Layer 6 of a small transformer language model trained on English Wikipedia (12 layers, counted from 0, width 96).
A neuron's activation on a vector x is SiLU(gate . x) times (in . x), where the dot is the dot product.
The model reads these tokens: " the" " I" "C" "C" " con" "f" "ir" "m" "ed" " that" " the" " t"

The vector x that enters this layer's MLP at each token. A number n stands for n times 0.034.
0 " the": 1 -22 -2 -10 4 10 -90 -1 17 7 -29 -14 19 -3 5 -14 -6 1 10 10 21 -7 13 18 2 26 -31 24 -7 -12 12 6 -4 -14 -8 11 -8 -15 1 1 -2 7 4 49 17 -21 -10 9 15 17 5 -27 -19 -4 -11 -12 9 30 -41 13 4 8 -28 4 20 -10 -7 18 11 -7 11 -9 49 2 -22 10 33 33 1 0 3 -23 -4 -19 -12 13 -21 38 9 11 10 -26 -5 -25 -2 9
1 " I": 16 4 16 -19 -8 -3 -95 -6 25 -22 15 14 -7 -14 25 -20 28 -34 -6 -13 9 -8 5 -12 5 24 -37 2 20 -6 -3 7 29 7 0 3 -18 1 0 13 -13 4 -14 8 1 -8 -6 -2 2 2 -29 -10 -3 -3 -13 20 12 -3 -10 32 -15 -13 -34 -24 8 -35 -24 6 -18 -22 -31 -9 15 13 -11 15 7 18 -38 8 2 -19 33 -7 6 6 -4 -30 -21 13 -11 22 8 27 -2 19
2 "C": 3 -27 6 -4 -4 -11 -23 0 -3 -6 31 14 -2 -7 -2 12 -3 3 -16 5 10 20 2 -14 -7 33 -37 18 19 -31 0 -40 23 -2 29 11 -6 -1 27 19 19 23 -14 24 -4 -5 34 -32 -34 -30 15 29 -27 -12 -14 -21 19 28 -7 12 -1 -20 -43 32 1 1 11 -8 1 -27 -9 6 40 4 24 23 11 -26 -41 4 17 10 -26 -35 18 5 -23 -9 -4 -18 -39 4 -47 21 8 40
3 "C": -4 -10 -7 -6 -10 -23 -31 9 15 -3 18 -2 10 7 -1 21 0 -18 -30 0 14 12 6 -12 -1 23 -12 16 11 -12 -4 -23 29 1 22 -8 -8 -9 22 47 11 10 -27 23 -11 6 52 -44 -39 -32 15 35 -24 -14 11 -16 -5 40 -3 10 -1 1 -31 29 5 -9 9 -13 -1 2 12 9 39 -25 21 16 -3 -16 -22 5 22 7 -14 -26 9 -12 -26 4 -11 -27 -34 13 -61 -6 4 16
4 " con": -10 -33 44 -1 -20 3 -57 -8 18 -27 -34 -15 11 -3 12 -2 35 5 -23 -22 36 30 10 -30 -14 18 -2 -7 19 -14 -6 -5 1 22 6 0 16 -20 -5 -36 18 -21 -13 -3 2 -8 -2 16 0 -17 -13 -7 -38 -19 -8 -9 -5 25 -29 0 -19 28 -43 -15 -14 -17 0 -62 7 28 -8 16 31 3 -13 6 -10 34 9 -28 -16 -8 14 4 26 2 -2 -4 -12 -11 -17 -9 -29 20 14 -34
5 "f": -32 15 -21 24 -13 -15 -26 6 19 4 14 35 20 -6 11 21 25 -3 -11 -7 26 14 -28 37 -13 8 -3 -13 -8 5 -38 30 2 35 -8 33 -9 26 4 31 7 -22 50 14 -13 11 6 9 -16 -5 -11 14 -31 20 7 11 -4 -1 -5 -6 -17 -7 7 -30 -5 -64 6 22 0 0 12 5 -16 -31 -39 -14 -8 -21 -28 -18 15 35 -11 -11 29 1 -36 -29 2 -24 24 -15 6 -34 0 29
6 "ir": -23 26 -16 -18 -22 25 -30 19 9 46 -27 -10 23 -17 14 14 -26 4 13 5 -9 -3 -30 16 -8 47 -11 18 31 -22 -15 31 -26 -16 -9 39 -35 -14 -30 4 0 -6 12 10 4 -20 14 -10 34 -11 28 -35 -23 6 14 -9 -14 -12 12 -18 8 16 16 3 6 -13 16 -3 -17 -1 -44 4 11 -8 -2 6 -6 -32 6 9 -13 38 -11 -65 42 21 -17 -15 -5 -3 -20 -25 5 7 11 -37
7 "m": -31 30 -61 17 -3 8 -39 13 16 14 9 19 17 -22 2 4 25 2 26 -30 11 25 -2 -2 6 -2 16 -13 -10 20 11 29 6 9 1 21 -2 -12 -24 9 -20 21 5 14 -7 25 23 -30 39 -25 5 -18 -18 6 -22 -46 7 -16 -14 -16 2 4 18 21 -27 -7 -8 -23 -31 14 -17 -9 35 2 8 -6 -26 -31 -24 -11 11 17 0 -36 31 16 -40 6 -15 27 6 1 10 -15 24 -5
8 "ed": -4 25 18 0 -11 32 -57 -23 -11 16 -4 -27 21 13 -8 9 8 -20 21 -7 -17 18 16 10 16 7 29 -3 35 13 20 32 14 -23 10 29 -12 14 39 37 -21 0 9 -35 10 19 31 -32 31 -10 -1 -22 -4 28 -19 -40 9 11 24 -13 25 11 -22 -9 -27 -10 1 20 -8 -14 6 11 2 -3 -3 21 -2 -12 6 -13 -6 -3 31 14 4 42 -14 42 19 12 6 4 -3 -20 7 -27
9 " that": 19 2 -26 21 -25 -31 -72 -17 26 -2 -6 -21 -2 25 17 27 -13 -8 24 -5 6 14 -18 0 7 -3 -35 -41 25 -16 19 -21 -12 22 30 -23 -2 28 2 -7 20 -5 4 28 -14 -13 22 19 -15 -5 22 26 10 0 1 -26 -17 26 -15 2 3 5 8 -37 24 -13 10 14 17 -19 14 15 -5 -14 -9 13 27 -14 23 -6 3 -15 30 33 31 12 0 26 -19 10 40 -19 17 -11 -26 -1
10 " the": -5 -30 2 -1 2 21 -86 13 12 2 -22 -10 29 -11 1 -11 8 -9 16 17 12 -13 8 25 2 26 -30 32 -14 -9 8 5 -4 -14 -14 7 -5 -15 -6 3 -6 4 0 50 14 -32 -16 5 5 20 20 -25 -11 -6 -14 -13 5 23 -38 5 10 3 -33 1 18 4 6 24 -2 -8 27 6 46 8 -15 3 28 26 9 4 11 -14 -20 -16 -20 12 -22 34 16 5 5 -15 -12 -31 1 8
11 " t": -2 -42 13 0 -33 1 -31 -8 28 -6 22 -20 -6 10 20 -4 79 24 0 20 21 -9 -15 4 -17 -18 -2 24 19 10 -2 -3 24 7 -1 -6 6 31 28 14 -3 -3 2 38 6 -2 10 -13 0 -9 -9 -19 -2 -4 14 -36 3 37 14 18 25 22 7 4 -3 -43 16 27 18 -9 11 19 -11 16 2 20 -16 -1 -40 21 23 -33 -22 -5 -13 15 7 -16 -21 -2 11 1 -2 -2 -18 -32

Each question shows the input weights of one neuron of the MLP. A number n stands for n times 0.011.

n280 gate: 27 -19 -15 28 -23 17 31 3 16 9 -20 4 3 10 -3 -28 9 -14 19 -19 -1 -32 -17 15 18 -13 11 -8 19 18 11 15 -2 -8 35 1 24 14 19 -26 21 6 11 21 1 1 -23 -20 -6 -13 19 -18 3 13 11 -2 7 -25 -19 -8 19 23 -11 15 -13 6 17 8 -15 -18 -33 -9 -34 13 1 7 21 5 4 -40 -12 25 -21 9 -12 6 30 -25 -29 12 17 -4 8 56 12 20
n280 in: -15 10 -67 -4 4 -1 20 -15 11 -14 -8 -9 -9 -15 -3 -14 -16 -12 -5 9 29 23 19 8 13 -15 10 -1 6 -41 -49 -6 -4 -14 -1 -18 -25 -4 -28 18 32 -6 -13 -5 19 -1 -21 -8 -6 1 -21 -14 -1 -5 -1 -3 -19 -8 17 23 -18 23 -13 6 -19 2 -21 7 16 -5 12 21 -3 23 -8 -2 23 21 -42 18 10 1 24 -32 29 -1 12 8 -2 -12 4 -2 -28 -3 10 -19
Its two highest activations, in order, are on tokens 8 "ed", 10 " the"

n273 gate: -5 -10 -6 13 30 -17 5 -22 -10 8 -16 20 8 -30 -2 -16 21 17 -1 13 -3 31 19 -11 24 -26 16 17 8 18 28 21 7 12 8 -33 35 5 -32 7 -5 -14 -26 -28 4 -3 -34 6 6 7 2 39 26 7 5 17 11 -17 -14 -2 23 -11 11 1 11 -2 4 29 12 10 -12 -13 -8 28 14 -36 3 5 11 -27 -15 -17 -1 7 31 -10 -6 10 -38 26 -15 -35 -11 -10 -18 12
n273 in: 5 -3 -13 5 10 -15 -5 13 4 29 -4 -20 6 -6 -10 43 4 -1 9 9 -1 1 -40 -43 10 -5 -15 5 -13 20 8 -11 27 16 12 -5 44 -13 38 12 -8 6 -9 26 7 6 -2 -21 -9 -13 4 0 6 4 32 4 11 -27 -5 -19 39 -7 -15 -3 -13 10 30 1 9 -1 -16 2 1 8 -11 5 1 -25 17 -8 -7 3 30 -7 -27 -8 -12 19 -19 29 6 -19 4 -14 8 -29
Its three highest activations, in order, are on tokens 1 " I", 5 "f", 4 " con"

n175 gate: 19 2 5 1 43 1 19 5 -2 48 -20 26 -21 -11 -11 -34 4 -21 -33 16 27 -9 -11 12 7 -30 -3 19 6 13 -1 0 11 18 3 12 23 -10 -7 1 -5 27 -7 -10 30 -15 -34 22 -1 -20 10 4 6 -13 -14 2 21 -24 -29 11 0 23 20 -4 47 -19 -6 -27 2 -11 -7 -2 -23 9 20 -12 2 21 -18 6 -47 8 -16 -4 28 20 11 -17 -14 -18 -9 -13 -9 -36 -23 1
n175 in: -5 35 18 23 -18 13 42 -20 -8 8 -4 3 15 2 -9 -3 29 17 10 -17 -19 1 1 -11 17 -4 8 -14 -29 -10 7 29 -2 -27 -12 -3 -10 8 -1 15 -8 23 -4 17 25 -19 8 4 13 12 2 9 3 33 -29 4 5 16 8 10 16 -29 -2 23 23 4 6 -1 15 -16 -12 9 8 18 -6 -2 34 -20 -13 -1 24 -8 -11 5 -2 10 -2 -27 11 -29 -36 15 8 38 20 11
Which token does this neuron like most? 9 " that"

n216 gate: 19 3 -8 30 42 14 -9 0 -23 1 -28 27 2 -10 8 -10 -17 49 18 -4 10 -11 -16 -26 13 -1 4 13 -15 8 -38 29 6 28 40 8 8 6 -31 -7 -35 -25 4 -16 1 34 -4 7 -11 -48 -16 20 16 10 10 37 5 -27 3 15 -6 39 9 3 -12 12 -29 9 -4 36 -16 4 19 -13 -9 -22 -8 27 1 25 12 -3 38 -23 14 0 -27 -3 8 -25 1 -11 -1 -11 -6 -21
n216 in: 4 -27 2 -1 -8 5 -1 16 8 -33 4 1 9 24 -32 -23 -27 12 33 -8 17 21 12 -9 -16 -10 -29 -1 -50 4 18 10 -13 24 -61 19 -20 16 -10 -5 4 -16 3 -24 -22 -5 4 18 26 6 -7 1 -10 -16 27 -3 -6 14 4 -7 -11 -8 2 -16 1 14 -3 -10 6 -13 -3 -30 -12 -11 -3 -42 -15 18 -34 18 43 -12 -19 5 15 21 11 -14 19 -10 5 -12 -25 17 -18 -6
Which token does this neuron like most? 5 "f"

n31 gate: -12 -2 41 4 4 -18 27 15 -7 -10 -19 -8 13 -21 32 -11 10 -23 21 20 -3 -36 -10 -2 -8 26 -16 -15 6 3 -1 4 31 19 1 9 18 -20 8 7 -3 23 15 7 -5 45 -17 12 -22 18 -8 -25 -6 12 8 -8 -34 -22 -19 41 -9 21 -18 -1 13 22 4 16 -17 22 -2 0 -28 2 10 3 2 -21 -5 -17 6 2 6 19 -25 36 14 -21 5 -6 -6 12 17 -12 25 1
n31 in: -22 4 3 12 -4 -12 -9 6 3 12 48 -47 2 -26 -21 -21 0 17 9 16 -27 21 10 13 30 21 -4 -8 5 -19 15 24 -8 6 -18 32 11 -31 29 -26 -39 -21 -6 -9 14 -24 -15 10 17 19 49 7 17 -18 12 -8 -16 1 0 -12 3 -4 -2 13 -25 21 -23 17 -12 4 10 8 10 9 3 0 25 -5 -36 3 -7 14 27 -16 5 -28 -8 8 -1 19 23 -6 -3 6 -9 -1
On which token does it fire most, and how strongly? 3 "C", at about 0.32

n5 gate: -2 7 3 0 5 22 21 -2 -6 -2 20 -10 5 0 -24 14 -13 56 40 41 -10 -2 22 22 -21 12 -9 0 23 -43 2 -1 -7 7 5 41 0 -7 -11 31 16 -32 10 -4 10 -12 1 -26 -7 0 13 -4 30 -10 -19 18 1 -3 -8 -2 3 6 2 27 13 3 -3 18 24 14 21 -22 -29 -20 -3 45 -10 38 -2 6 2 -20 40 6 -15 18 -21 18 6 -13 17 3 28 -32 16 28
n5 in: -20 -8 -23 1 -24 9 -7 44 0 11 -8 -13 30 42 -33 17 -3 24 -12 -3 -18 5 3 -13 -10 14 -1 13 -11 -5 16 -14 9 -4 9 6 10 8 -2 -38 15 -32 7 15 -23 13 -9 23 -12 47 14 8 -35 -21 -32 28 -1 -14 -25 15 8 3 -4 13 14 13 6 9 9 13 -13 -8 -7 -22 25 -1 -6 13 -2 -9 -34 16 1 -9 7 32 -23 -23 12 26 37 -33 26 17 -21 2
On which token does it fire most, and how strongly? 0 " the", at about 1.6

n261 gate: 3 -5 11 5 28 -19 -1 -20 7 -52 1 35 -4 -30 -13 -30 -30 -4 28 23 -44 -40 0 -1 -9 13 11 9 11 3 8 -13 15 54 -9 -8 20 24 -27 10 17 -17 4 11 -1 16 -13 30 -7 6 -15 5 25 -13 -2 16 11 26 -36 7 21 10 -31 23 22 4 -28 1 -5 3 6 4 -23 30 -18 26 2 9 -12 2 8 -16 50 39 -54 33 -3 6 0 -19 -31 -22 32 19 -13 10
n261 in: -22 2 -32 -4 -11 2 -9 -2 15 15 26 17 5 22 -24 13 -8 -7 -12 -22 -14 -2 5 2 1 1 -19 -25 -21 -40 24 -33 4 -6 2 -14 38 7 -7 -2 54 -21 -33 -4 14 6 -15 3 6 -12 -2 -23 13 13 -6 33 16 -2 -19 16 14 44 -8 34 1 -20 22 1 15 10 -1 16 -10 4 -24 24 25 -15 -42 11 6 -8 23 1 -2 31 4 -1 -26 12 5 51 -3 -17 7 16
On which token does it fire most, and how strongly? 1 " I", at about 3.6

n203 gate: 5 7 10 10 30 10 -9 -19 -2 5 -1 9 4 -43 -7 -6 -42 6 25 10 1 -20 -9 -49 17 -34 5 -27 -8 2 23 7 -11 20 24 17 3 -4 -7 -6 -28 13 -16 4 -5 -4 3 -15 8 5 6 -13 14 -6 12 19 -1 5 7 9 2 39 27 12 -12 16 -11 7 17 -8 -8 -3 23 -29 26 20 -12 7 -16 10 -19 -12 1 24 -45 -19 13 -10 -4 19 2 -14 2 31 -22 12
n203 in: -4 1 -5 -6 0 -9 -12 16 3 -35 -3 -1 21 14 23 21 23 -7 -16 -20 25 8 -2 -5 -21 -8 8 -34 8 -10 7 -7 4 -2 0 6 0 -16 -9 -14 16 -29 -5 -5 38 18 0 45 -20 26 -20 12 -1 6 -17 28 -7 -13 2 -7 1 15 -32 40 -8 27 -3 8 16 -18 -17 13 -16 -11 -28 -7 7 -5 15 29 -16 -6 2 -6 -16 -24 -1 -12 2 14 32 -10 -14 -5 -12 5
Its two highest activations, in order, are on tokens 6 "ir", 8 "ed"

n378 gate: 4 -14 -8 8 15 29 21 6 8 6 -32 9 -7 6 -18 -11 -20 -15 12 -5 -26 -29 -27 6 1 6 29 -56 9 51 -11 22 -33 -3 14 39 9 1 -26 -23 70 6 2 -8 33 -9 6 12 -9 5 -25 -7 26 20 11 20 -29 -29 -9 11 -6 20 21 -17 71 -9 -10 -31 -2 -2 5 1 19 32 5 19 -20 15 -3 -18 -6 3 -8 36 -10 20 -17 -11 9 -9 -11 -8 3 -1 1 12
n378 in: -10 14 -4 6 10 -25 0 -12 -3 -10 -2 15 -28 18 -24 -12 -19 11 14 -2 -9 -24 -19 7 -12 13 -7 -25 3 9 -37 7 -4 -6 -11 -3 6 -12 -8 -43 4 -14 -15 -6 6 -11 -3 11 -25 -4 -33 -29 30 -21 7 -4 -24 -22 -4 27 2 -35 0 -8 -3 -6 16 4 -12 -19 3 -25 -8 6 -3 -58 41 3 5 -10 -6 10 4 44 -2 15 12 0 4 -33 21 3 8 -5 -31 -7
Its two highest activations, in order, are on tokens 7 "m", 8 "ed"

n148 gate: 1 -1 -1 26 17 17 11 -30 -48 -3 -20 -10 -8 -3 9 15 -20 -11 19 23 -12 19 13 10 14 -21 12 -15 1 -25 11 -39 -16 29 21 -1 -20 -16 -4 9 -20 47 8 16 20 21 -21 -1 40 -2 10 10 2 8 -32 6 18 7 21 16 9 30 -29 -8 -8 23 27 21 14 -6 -4 -29 2 -16 5 1 32 -12 -43 -5 11 8 -5 7 -47 5 35 -19 -36 24 -18 -16 25 10 -38 9
n148 in: -23 20 25 -17 -39 -12 -1 -5 27 -10 7 -15 -30 57 16 28 3 -13 0 -23 -8 19 -41 -26 19 -6 -10 -18 -34 5 26 -11 -52 2 -11 -7 -9 -29 -19 -6 -4 8 13 -2 28 -20 -1 -3 -4 -14 -11 7 -14 4 20 -6 -8 29 0 -13 22 16 48 19 -14 1 -5 -49 4 -4 -10 -16 15 -32 -38 -7 3 -1 23 4 8 1 18 -1 11 -8 6 17 -5 -4 16 -41 -1 -13 -25 4
Which token does this neuron like most? 9 " that"

n232 gate: 19 -29 -16 18 3 -3 32 30 -38 -46 6 -12 8 -40 -10 21 -19 -1 -6 23 -55 -3 -16 17 42 43 -8 36 17 17 -2 7 10 -7 -21 -6 -7 0 -11 -3 0 -20 -17 -20 -30 2 -29 -13 28 31 -22 8 51 -10 -8 3 -12 -4 -10 10 1 32 12 33 55 16 -12 3 -17 5 -3 -30 6 -12 4 18 -4 -10 19 9 -18 -13 -12 8 -12 -6 12 -39 -8 18 -26 -28 19 18 -44 9
n232 in: 28 19 -16 -20 -16 6 -7 -26 -4 6 40 10 -18 -21 -2 -38 19 9 17 -18 17 -17 -17 20 15 -25 33 -9 13 -25 9 12 10 16 5 -16 1 29 7 -24 -1 -21 15 -4 -18 -23 -1 -28 -10 -19 40 2 -29 -28 -26 -23 -6 -24 -13 -25 5 25 16 -13 -15 7 -25 20 -10 -4 45 -10 31 -2 1 10 13 35 -22 -14 -5 28 -6 25 23 16 -28 -11 9 26 2 -49 26 25 -1 2
Its two highest activations, in order, are on tokens 3 "C", 2 "C"

n242 gate: 2 -26 -1 -10 2 12 22 1 22 24 8 13 -27 -8 -39 26 -39 -12 -5 -14 -33 -4 -11 -18 16 5 8 -18 -10 28 13 -19 1 -33 5 5 6 7 -27 -34 -32 5 18 -18 23 1 -36 9 -8 -16 2 -5 24 21 5 22 -4 -1 -14 -8 7 -13 -24 29 -1 -12 -38 -12 0 -16 16 -16 6 1 -24 5 29 -3 -2 -28 -4 4 -7 -9 -30 -7 -12 -16 -20 55 -7 17 13 5 -62 44
n242 in: 10 -14 15 12 -28 6 -7 16 5 7 -4 1 -5 -17 13 -9 -23 -7 -2 22 6 -10 -22 -24 22 -29 9 28 -8 -7 18 -17 3 10 16 10 2 26 14 -10 -25 -8 -2 -16 -6 4 -8 6 36 33 2 -13 -10 -1 1 12 23 8 -8 -17 47 18 20 12 -23 -10 -8 11 -66 3 -27 5 -6 10 23 -5 -12 -26 12 19 20 -31 8 -7 24 12 15 -23 -19 20 -11 9 -38 30 4 -12
Its two highest activations, in order, are on tokens 5 "f", 9 " that"

n20 gate: 13 -12 -16 -2 29 12 17 2 -36 16 -3 -3 32 -10 18 -1 2 9 -29 5 12 -29 -24 24 -39 26 -16 -5 -28 -22 51 -3 7 9 -11 16 17 9 -51 8 -10 27 13 -3 -14 10 -34 3 -9 26 6 -22 2 0 11 28 -29 -14 7 13 -12 -13 30 14 -16 20 16 3 28 -9 -6 -4 -21 -9 -3 -14 -19 10 9 -27 16 18 -23 25 8 6 34 -13 9 11 10 -13 -22 21 -37 -9
n20 in: -17 -6 34 11 9 -6 0 7 -6 0 5 6 -18 39 4 24 -31 18 -5 6 1 9 -39 -13 21 -5 -13 -18 27 14 -6 13 11 -13 48 -11 -25 21 -3 9 14 6 -16 9 12 -6 -14 -13 -16 -9 15 4 -19 -19 -2 1 -23 12 21 -5 -14 -10 -14 19 -1 13 -14 -36 -10 8 11 15 6 37 12 10 -31 -11 4 26 4 29 33 20 -2 14 0 22 19 -2 6 -9 -8 7 -13 12
Its two highest activations, in order, are on tokens 0 " the", 10 " the"